Layer 5 of a small transformer language model trained on English Wikipedia (8 layers, counted from 0, width 64).
A neuron's activation on a vector x is GELU(weights . x + bias), where the dot is the dot product.

Input weights of the MLP neurons that the questions are about. A number n stands for n times 0.013.
n5 (bias 0.003): -5 -25 11 15 -38 10 -32 -7 0 7 1 -32 -14 -44 5 4 35 2 3 -15 29 -25 -24 -97 45 3 6 -37 27 43 -31 -10 11 20 29 21 -14 -33 -3 -2 21 35 -8 -4 -13 6 25 40 -13 -40 44 -8 4 -22 29 3 -19 -29 29 1 8 65 -65 -27
n10 (bias -0.144): 15 0 7 -49 19 4 -35 -15 38 6 5 13 32 55 -32 36 -33 53 46 20 40 21 -9 -1 -15 -6 -35 1 -34 14 -48 8 -52 0 19 -12 -32 -1 -18 -1 -40 16 -19 5 -10 -41 32 3 18 -23 21 24 -4 45 -18 9 20 -13 37 17 -40 28 7 -36
n12 (bias -0.132): 17 -31 21 28 -13 30 -4 -29 36 -8 26 -14 -55 10 29 -13 -14 -38 17 7 21 34 3 4 -22 -4 -11 6 -26 32 20 12 -61 56 3 45 35 -35 58 10 -8 -4 -2 -9 33 -39 -25 -15 -59 27 1 34 10 24 3 -30 10 9 -79 -20 -40 -17 26 16
n19 (bias -0.090): -28 1 28 11 18 -15 -46 29 17 -47 23 6 -11 -31 1 1 -60 44 -20 61 -18 2 40 28 25 3 5 3 21 2 -50 -6 -44 13 13 1 -51 -34 31 -34 29 -23 19 -37 31 47 -25 39 1 -44 38 61 -1 2 42 -8 -38 35 -40 25 41 -26 16 -12
n24 (bias -0.124): -7 -20 -34 -8 -23 34 34 48 -14 13 -58 -14 23 -30 12 18 -10 17 -6 2 8 36 -27 -19 12 57 -2 28 0 -26 -17 -47 21 51 29 -42 3 -7 8 -46 -46 -58 15 12 -16 -18 -9 35 -1 -22 -16 -67 -5 10 -1 13 55 -28 9 20 4 11 45 27
n30 (bias 0.024): 47 45 -43 9 -21 -81 22 -7 -15 -42 18 -32 20 11 9 36 -13 3 1 3 -25 -68 -5 14 1 4 11 3 -38 11 24 32 15 -6 -35 32 -26 19 12 -18 7 10 -18 -27 19 -62 -34 7 75 52 -18 -20 36 29 25 5 45 16 -27 5 -2 -31 -19 32
n36 (bias -0.092): -1 -23 -45 27 -27 28 -28 6 9 1 74 -25 -1 -15 6 -8 16 -48 -7 35 -3 29 2 8 16 23 2 -5 -29 -25 26 -24 46 -43 -22 -35 -13 4 -8 -23 4 -6 -21 16 -9 23 -6 -12 -34 -3 -26 44 27 35 16 -2 -4 14 -31 19 -33 33 17 42
n39 (bias -0.118): 1 -26 -10 -8 3 -2 1 -12 -13 9 7 37 6 7 15 -14 29 22 6 27 15 -9 31 -15 -4 17 -18 12 -4 -2 7 34 -5 -35 1 -10 -36 -30 26 -11 -6 45 14 4 9 38 17 -50 -6 -10 -27 -7 -30 27 -26 -16 44 -30 -5 8 11 44 -67 16
n54 (bias -0.047): 9 -26 12 20 -26 47 -7 -26 30 -48 48 24 -17 -50 25 -8 0 -45 -38 -1 51 -24 -31 -43 -3 51 66 38 -41 56 -7 7 5 35 1 -30 -21 5 -21 16 -11 23 -16 25 -15 -18 9 -11 -34 -14 -46 11 -17 55 -7 12 0 -36 15 22 4 39 -9 -32
n74 (bias -0.068): -31 -8 35 23 -7 32 -6 -15 -16 6 -17 29 -5 7 23 -44 -6 11 32 9 -24 30 13 0 11 11 -33 -5 -20 -58 -35 -7 65 -22 3 -19 -5 -44 -17 1 -16 -28 42 -18 33 0 24 19 15 27 13 -16 -63 10 1 11 -5 52 -14 10 -53 -6 51 1
n84 (bias 0.027): 9 5 35 -32 10 15 -35 17 -45 -40 -32 56 22 -7 36 -26 45 23 24 15 47 -17 7 -34 23 40 38 16 -13 23 -34 20 -21 31 -1 -21 23 -5 -34 -6 -16 32 -51 20 -39 -16 14 0 -35 -29 23 -40 1 -13 -28 -12 -38 36 14 28 -20 5 -10 -16
n88 (bias -0.075): 18 1 23 41 2 15 -26 -32 41 -30 -12 23 17 7 -9 -43 4 -5 7 14 21 -38 20 28 -34 2 8 -3 -12 -4 -14 20 17 -1 18 7 18 -22 15 -43 31 -3 -3 -15 5 14 -3 35 -56 38 -27 42 19 19 32 -61 27 -15 -67 -28 -42 -13 -11 -16
n91 (bias -0.125): -62 17 11 -28 25 80 -13 22 4 27 -30 -6 -24 7 11 -41 -25 -27 29 -35 -56 2 -36 20 5 -7 -34 -20 14 -49 24 -56 20 16 53 6 -19 22 -30 -14 -1 -38 23 28 -25 58 -18 -9 -32 -6 12 -18 14 25 5 -42 53 30 25 -21 8 -13 21 21
n102 (bias 0.011): 30 7 -5 15 31 30 -34 -11 6 -39 40 -20 -11 -19 32 -1 -45 -25 0 8 29 41 -4 -1 -36 -24 32 11 -10 -23 -15 -16 45 -26 48 15 28 -54 33 -38 -5 -29 -1 -33 31 -10 -12 -44 1 2 17 -12 27 18 -49 1 49 -6 -4 3 37 -6 14 -6
n112 (bias -0.095): -30 -22 59 22 -17 -3 2 -13 -18 8 13 15 -3 4 1 -5 -9 25 -2 30 -5 -15 -19 -17 22 -31 10 -30 -42 -19 -11 32 -10 9 -8 -7 -37 -47 -9 -5 -22 9 -9 22 -15 -25 -18 17 -19 11 12 54 -26 40 -12 46 53 -2 22 3 47 19 -33 8
n115 (bias 0.033): 3 -33 16 8 10 27 -19 -22 19 -6 -32 2 -54 -40 66 -3 11 7 14 -19 4 21 -17 -20 3 -32 -12 18 -63 -34 24 -6 18 10 -35 37 -3 -9 -1 1 45 41 73 49 4 55 7 23 3 -34 23 10 -45 -44 -5 5 11 6 -19 -21 -52 29 15 -18
n124 (bias -0.185): -58 -55 8 -22 -24 78 -38 -56 6 35 -14 -16 -14 15 47 -53 32 10 -31 -9 -20 -2 -17 -2 35 56 43 59 -1 -1 -35 9 10 -1 -70 0 8 -26 40 -20 17 -36 11 20 -34 -32 -53 -37 -15 6 70 27 -9 30 -15 -32 15 27 3 1 2 49 67 18
n126 (bias -0.083): -2 -25 49 -35 13 1 55 41 30 51 4 -29 -3 -7 27 2 -50 21 -9 -32 -8 44 13 -19 -29 10 9 24 -2 -5 -1 -35 -36 17 -70 34 -46 -16 22 -1 -15 36 -1 15 -18 28 -7 45 22 -55 21 -5 0 69 9 -12 -15 3 -53 57 -33 15 -31 -7
n128 (bias 0.032): -1 -13 18 27 -43 45 3 5 1 13 -22 -12 -5 -37 -7 20 -26 -17 9 22 40 26 5 18 34 1 20 -4 -26 -16 25 32 14 -7 29 -8 -11 17 55 -44 15 -22 46 46 -44 -49 -9 -4 3 -9 24 -28 -42 -15 8 8 -37 -12 -11 -12 -7 20 -7 -35
n143 (bias -0.184): -27 -69 -21 -6 -10 44 -23 -14 75 22 25 -39 -42 23 -67 6 -32 32 4 -5 16 -22 36 -69 25 58 18 -23 7 20 -12 -5 -11 -3 -57 -30 -22 -57 -13 17 3 66 33 51 5 -6 47 -14 -40 17 30 -12 -1 26 32 -51 -23 -5 21 56 20 -3 -60 42
n165 (bias -0.046): 2 20 -13 -6 34 21 -18 -41 3 -9 -12 -41 17 -20 -15 -10 6 44 1 -32 6 7 26 -11 21 -5 -38 9 20 -18 -6 -33 45 55 -15 -23 -2 -8 63 28 9 6 12 8 12 8 -2 -14 -18 -25 19 8 -46 -23 -34 18 -15 3 21 -21 -8 14 18 29
n192 (bias -0.081): -5 38 26 9 -30 -40 -57 -26 9 17 -30 21 2 -54 45 -6 9 -29 55 16 0 -28 -8 -22 42 5 37 42 11 -9 -60 -26 26 7 43 -2 79 -6 23 9 25 24 -15 -1 9 29 36 55 -41 -7 -20 -36 47 -35 -95 -21 39 -7 -14 37 -42 44 -22 -54
n195 (bias -0.041): 27 0 15 4 6 -3 -28 -22 -19 4 61 -8 -6 -6 -1 20 2 26 45 13 -24 -33 -24 13 -5 -33 -15 -30 -2 -28 -23 3 -23 -6 23 -27 -21 3 -5 35 55 19 33 5 -40 31 48 -1 -5 -7 -4 -16 -20 9 8 -7 -42 -22 34 -2 -55 69 29 14
n196 (bias -0.056): 11 -32 43 -4 -8 32 -57 -29 -23 47 -5 32 21 -35 -5 -20 2 -60 22 62 33 94 -26 -27 15 -20 26 5 20 -29 -63 -7 18 -8 -22 9 -25 0 9 -9 6 30 20 -29 -38 0 10 66 -52 -5 6 5 44 -11 -32 -1 37 25 -23 58 24 1 -55 3
n201 (bias -0.128): -21 -90 19 7 34 22 20 -18 -9 1 1 43 -28 -28 -10 26 -19 48 -4 30 -24 7 26 -22 -2 2 4 -1 6 -27 19 10 -38 -51 25 23 53 -44 -28 -20 2 24 7 23 -69 26 -34 -48 -6 12 -23 13 12 -34 6 -44 -43 5 -15 20 33 -40 44 1
n205 (bias -0.151): 3 -34 32 28 -18 47 -29 -19 -14 -15 15 23 9 -49 19 -16 22 -25 15 35 44 13 19 -25 35 -38 19 -12 -7 17 31 -83 -54 -65 -31 -29 26 -57 20 11 33 21 9 -34 -3 16 23 19 5 4 21 28 -25 -19 -40 -2 12 1 16 70 27 -16 17 -2
n213 (bias -0.132): -14 -14 -8 -22 19 13 -18 -4 -29 16 -38 -32 21 4 -24 -31 36 -26 42 28 14 1 -54 -21 30 -30 45 24 23 -23 -14 -13 25 -34 -11 19 -15 -8 18 -36 8 10 3 29 22 -18 8 -9 51 19 -17 44 -7 47 -41 -4 -33 37 10 -26 -9 49 -8 -17
n215 (bias 0.024): -19 -14 -17 4 -3 -38 -2 -22 -25 40 10 31 -6 -10 -11 2 26 11 19 26 33 8 -46 -16 3 25 55 25 13 35 -67 -15 25 5 -18 21 8 -18 -25 -11 20 49 -6 -38 -30 -19 12 46 -7 9 51 12 45 -11 47 -53 10 -6 42 -30 -21 -16 -8 -59
n234 (bias 0.008): 45 68 -16 -19 4 -54 12 -9 -52 13 39 -12 8 19 1 34 1 51 40 -16 -23 -29 27 33 9 -13 -12 5 -22 1 26 32 20 1 -13 -20 -31 29 21 17 -54 -39 -12 -10 18 45 -21 -73 2 20 33 -17 11 -16 23 1 6 -5 -24 -16 32 -24 8 47
n237 (bias -0.163): 8 -53 21 16 -23 71 7 32 -40 -16 40 18 31 -41 -22 -12 -22 14 -26 26 13 19 20 -33 15 36 25 15 19 31 10 -59 -13 13 -16 -23 -28 -20 -9 14 34 -18 27 14 -40 14 18 33 11 -15 -2 -21 13 -27 13 27 -33 -6 19 -58 4 36 -32 7
n241 (bias -0.114): -45 -5 48 3 -57 16 -36 -21 -9 20 2 26 23 5 3 -59 8 18 -7 28 -30 8 21 28 18 15 -17 37 33 -32 27 -28 -19 8 41 26 28 -28 21 8 -35 16 14 51 19 -4 -6 -52 -55 47 -20 -27 -4 -15 -42 -14 -21 -14 17 14 -14 0 -20 37
n255 (bias -0.060): -22 -21 42 -41 21 19 -13 2 -61 -3 2 4 21 -21 23 18 28 6 -46 36 18 -4 25 25 24 -12 20 -17 45 31 -9 -23 8 -12 -18 -9 -14 13 -12 15 22 -7 -44 -25 -41 -2 -5 20 -6 3 0 -6 -51 -10 -9 -13 6 17 -32 33 40 19 -68 29

Each question shows a token from some text and the vector x that enters the MLP there. A number n stands for n times 0.047.

" polit": 33 14 -13 19 -15 0 2 -15 11 -20 -5 -10 22 13 -26 14 25 7 35 -28 -51 5 -53 -5 40 -24 -15 1 11 -5 -18 -28 15 13 -26 27 42 23 -9 -8 1 17 31 2 16 27 -2 -16 4 -27 7 -3 -19 4 -8 34 -31 25 -17 4 -8 -33 -16 15
Which neuron fires most, and how strongly? n165, at about 4.6

"10": 10 11 -24 -3 -29 9 -12 -8 -33 6 13 -17 51 11 40 -6 3 -3 14 -4 -10 9 -1 7 22 -10 0 1 16 23 2 34 0 29 2 8 22 35 -32 -3 -10 35 -3 -33 -27 3 -21 -24 7 -24 18 -19 -46 4 23 7 -13 17 12 -3 17 -36 -64 1
Which two neurons fire most, strongest first? n255, n84

" for": 18 3 -12 21 -28 19 -4 -20 -40 -22 28 36 34 20 13 13 9 -5 25 14 -30 -6 -26 1 6 -18 18 26 8 -7 -4 10 -2 -3 -14 3 50 -2 -1 9 -7 32 8 -28 7 14 22 -45 -4 0 -5 -10 -25 0 -2 21 6 10 -11 -3 -17 -23 -80 0
Which neuron fires most, and how strongly? n39, at about 5.6

" the": 4 12 -6 11 -29 4 13 0 -25 -5 0 -12 28 5 23 10 2 -13 49 7 -8 -5 -41 -11 31 -14 -7 29 28 13 8 -17 -8 14 -4 1 43 25 12 -34 5 18 17 -12 -5 16 12 -24 8 -39 0 14 -27 11 -18 20 -10 19 -22 -23 6 -28 -77 3
The neuron with the highest activation: n213

" ren": 12 16 -34 20 5 45 3 -25 -16 1 16 11 9 30 1 20 -26 11 17 -4 -41 -26 -68 2 29 4 2 -13 7 -9 -10 1 13 16 -50 -2 42 5 -44 6 -8 7 26 -4 -2 18 8 -3 -8 1 -2 -17 -13 -9 -3 22 15 30 -10 -8 6 -48 9 14
Which neuron fires most, and how strongly? n91, at about 4.9

"ic": 41 -13 -14 -7 4 7 -9 -14 9 -31 25 20 47 50 15 14 0 1 30 -14 -40 -7 -14 0 9 -12 -20 -4 14 -29 -31 -16 35 7 -10 -11 57 6 -1 0 0 -8 9 -14 -6 24 -15 -9 30 -5 13 -5 -25 36 -21 -1 6 8 -11 12 -35 -32 -37 -10
The neuron with the highest activation: n74

" He": 10 -2 -24 31 -2 2 11 12 -25 -36 32 17 34 -7 19 22 -5 10 22 0 -14 17 -40 4 6 -43 4 16 -1 9 -10 6 -23 22 -43 2 42 -11 -19 -5 -13 -4 23 -32 -5 15 -9 -7 20 -10 8 17 -29 14 23 35 -15 20 -41 17 18 -38 -39 -6
Which neuron fires most, and how strongly? n19, at about 4.9

" ": 18 0 -8 -2 -24 1 10 -36 -56 4 -12 -15 37 29 5 9 2 32 30 10 -11 19 -13 -8 7 -5 22 21 20 48 -1 -6 -11 11 -22 -5 15 15 -18 -10 2 18 34 -36 -3 26 -19 -19 7 -56 22 -16 -9 16 11 16 -11 18 5 -4 -17 -15 -46 -27
The neuron with the highest activation: n215

" on": 20 13 -22 5 -25 34 -21 -24 -27 -33 30 15 2 19 21 -5 -13 3 24 15 -25 -14 -35 -9 -2 8 5 46 17 15 9 -5 9 -11 -16 10 47 -7 9 25 -6 26 16 -16 -7 11 5 -33 -1 6 31 -6 -19 -16 1 3 -2 6 1 -15 -8 -11 -85 12
Which neuron fires most, and how strongly? n241, at about 5.2

"nel": 8 4 -23 40 -22 21 -34 -40 14 -22 0 37 30 23 -4 6 -11 25 8 2 -23 -1 -34 -26 9 9 -12 5 0 10 -25 2 -6 7 -20 5 33 58 -9 15 -44 -33 6 -36 3 7 1 -23 -9 -15 40 25 -12 5 26 18 12 17 -1 2 -18 -12 -23 3
Which two neurons fire most, strongest first? n10, n234

" addition": 3 -13 -8 10 8 8 -22 -33 -26 -26 0 19 41 31 -9 19 -9 21 23 5 -32 -8 -20 5 13 2 21 34 32 36 -7 -5 0 14 -36 -10 24 38 -17 -33 -6 18 41 -8 -18 -6 -23 -21 9 -21 35 -14 -21 8 7 -4 -23 20 -12 6 -12 -22 -47 21
The neuron with the highest activation: n84

".": 5 13 -36 19 -48 2 -2 13 -20 2 44 16 -4 24 5 22 -14 3 10 20 -50 -29 -36 11 37 -11 -5 17 -8 20 3 8 -10 -4 -15 4 40 21 0 -3 -27 -3 3 7 -28 31 -23 -31 17 -42 -25 3 -12 16 31 30 20 10 -2 -15 -1 -19 -22 15
Which two neurons fire most, strongest first? n234, n30

" and": 25 13 2 13 -26 7 -1 -20 -17 -12 40 11 19 24 -7 50 2 9 3 -14 -24 -10 -27 11 0 -35 7 39 5 19 -8 31 -5 18 -19 16 47 -1 14 5 -18 -20 31 -18 -26 7 -1 -29 7 0 -14 11 -4 -5 11 2 -9 30 -38 -15 -9 -36 -61 -2
The three highest activations, in order: n234, n30, n12

" Key": 5 28 -16 28 -16 8 -3 -12 -37 1 20 21 7 30 31 22 -25 10 3 -7 -21 6 -38 5 3 9 -10 21 32 -23 -8 25 -6 3 -35 4 16 21 3 19 9 -14 38 -19 -16 25 19 -35 37 -14 14 -23 -3 11 16 8 -28 -29 -15 -14 -5 -47 -50 13
The three highest activations, in order: n234, n30, n195

" recorded": 0 2 -32 28 -20 39 -7 -25 -24 -28 25 32 3 34 10 34 -19 15 40 -4 -12 -20 -39 -3 4 23 13 5 12 16 -22 28 17 -11 -26 -16 37 21 -27 1 -25 24 4 -9 -3 -5 5 -31 -4 1 8 -17 -7 7 -3 19 11 -7 -8 16 3 -19 -68 3
Which neuron fires most, and how strongly? n143, at about 5.3

".\n\n": 37 2 0 25 -19 19 -4 -10 -33 -29 8 43 26 19 13 2 5 -5 20 3 -27 -3 -21 -10 6 6 22 42 12 22 -12 30 -8 6 -28 -19 32 -23 -33 -7 -16 3 42 9 -23 40 -6 -25 3 -35 -8 2 -19 11 9 18 8 -5 -15 -8 -15 -28 -55 5
The neuron with the highest activation: n84

" to": 20 1 -10 1 -18 -14 -1 -15 -38 15 37 42 23 25 10 15 -2 -3 25 31 -24 -3 -49 1 6 -31 3 4 17 8 -4 4 3 5 -21 32 56 4 -9 -7 -10 8 -2 -24 6 -9 8 -7 16 2 10 -9 7 -14 -10 -1 -5 24 1 7 -27 -42 -76 3
The neuron with the highest activation: n215

" sister": 30 19 -27 5 -25 14 -30 -6 -29 -14 18 35 19 27 -8 2 -25 20 26 -23 -27 -19 -45 -5 28 -16 4 37 18 11 -28 -1 -2 15 -43 17 51 27 -3 7 -22 -1 13 -15 -12 -17 6 -22 22 -2 -2 7 -17 20 4 12 8 6 -12 7 15 -27 -43 14
The neuron with the highest activation: n30

"ained": 16 -2 -13 24 -5 14 -36 -16 -14 -21 46 31 22 22 13 47 -20 10 28 0 -22 -3 -33 10 -4 -2 44 6 9 -18 -29 10 16 4 -18 -9 26 9 -15 -6 -6 -5 11 -9 -17 17 27 -18 -2 -15 10 -2 -12 5 -13 -1 5 24 -14 8 -21 -10 -84 7
Which neuron fires most, and how strongly? n196, at about 6.2

" In": 40 -2 -19 21 -2 25 -5 -12 -22 -23 27 18 32 0 16 25 -12 -12 20 12 -27 16 -14 -6 -18 -4 11 21 9 9 13 -23 -14 8 -39 15 45 -9 -17 0 17 12 26 -17 13 35 -19 -13 2 -26 24 -5 -21 -8 10 11 -15 0 -25 11 -6 -43 -74 7
The neuron with the highest activation: n205

" released": -4 10 -21 30 -14 38 -1 -31 -12 -27 23 22 -1 27 6 36 -25 24 34 5 -15 -16 -35 -7 -3 25 9 5 5 11 -28 17 20 -8 -26 -12 40 13 -31 5 -20 37 15 -17 -4 -2 6 -34 -3 6 16 -12 -12 -1 -7 15 11 1 -2 8 3 -18 -77 8
The neuron with the highest activation: n143

" each": 7 15 11 0 -21 35 2 -20 -26 -18 -15 9 54 -5 -6 24 -32 -10 34 4 6 0 -26 13 13 -4 -23 23 18 17 -1 14 0 8 4 17 36 30 5 -17 -28 6 15 -6 -29 -12 -1 -34 30 -6 9 -16 -14 19 12 -4 -8 14 -8 -23 24 -38 -73 -4
Which neuron fires most, and how strongly? n128, at about 5.2

" his": 9 14 -20 -1 -17 3 -1 -5 -37 -33 10 31 36 1 9 12 -1 3 42 2 -13 5 -33 -15 25 -22 1 20 8 1 -17 7 -12 9 -19 11 66 18 4 -4 -20 3 17 -30 8 11 19 -26 11 -7 -1 9 -32 6 -1 16 11 17 -25 4 -16 -23 -75 23
The neuron with the highest activation: n192

"Early": 6 12 -26 18 -36 19 -12 -2 -8 -33 13 43 28 7 16 9 13 4 15 -18 -43 9 -24 -3 4 -2 5 9 -1 23 -49 -7 -11 27 -16 1 44 27 -5 5 -6 -5 21 -27 0 19 -1 -24 -24 -36 47 13 -27 24 16 11 -4 -6 -14 14 6 -16 -50 8
Which neuron fires most, and how strongly? n84, at about 3.9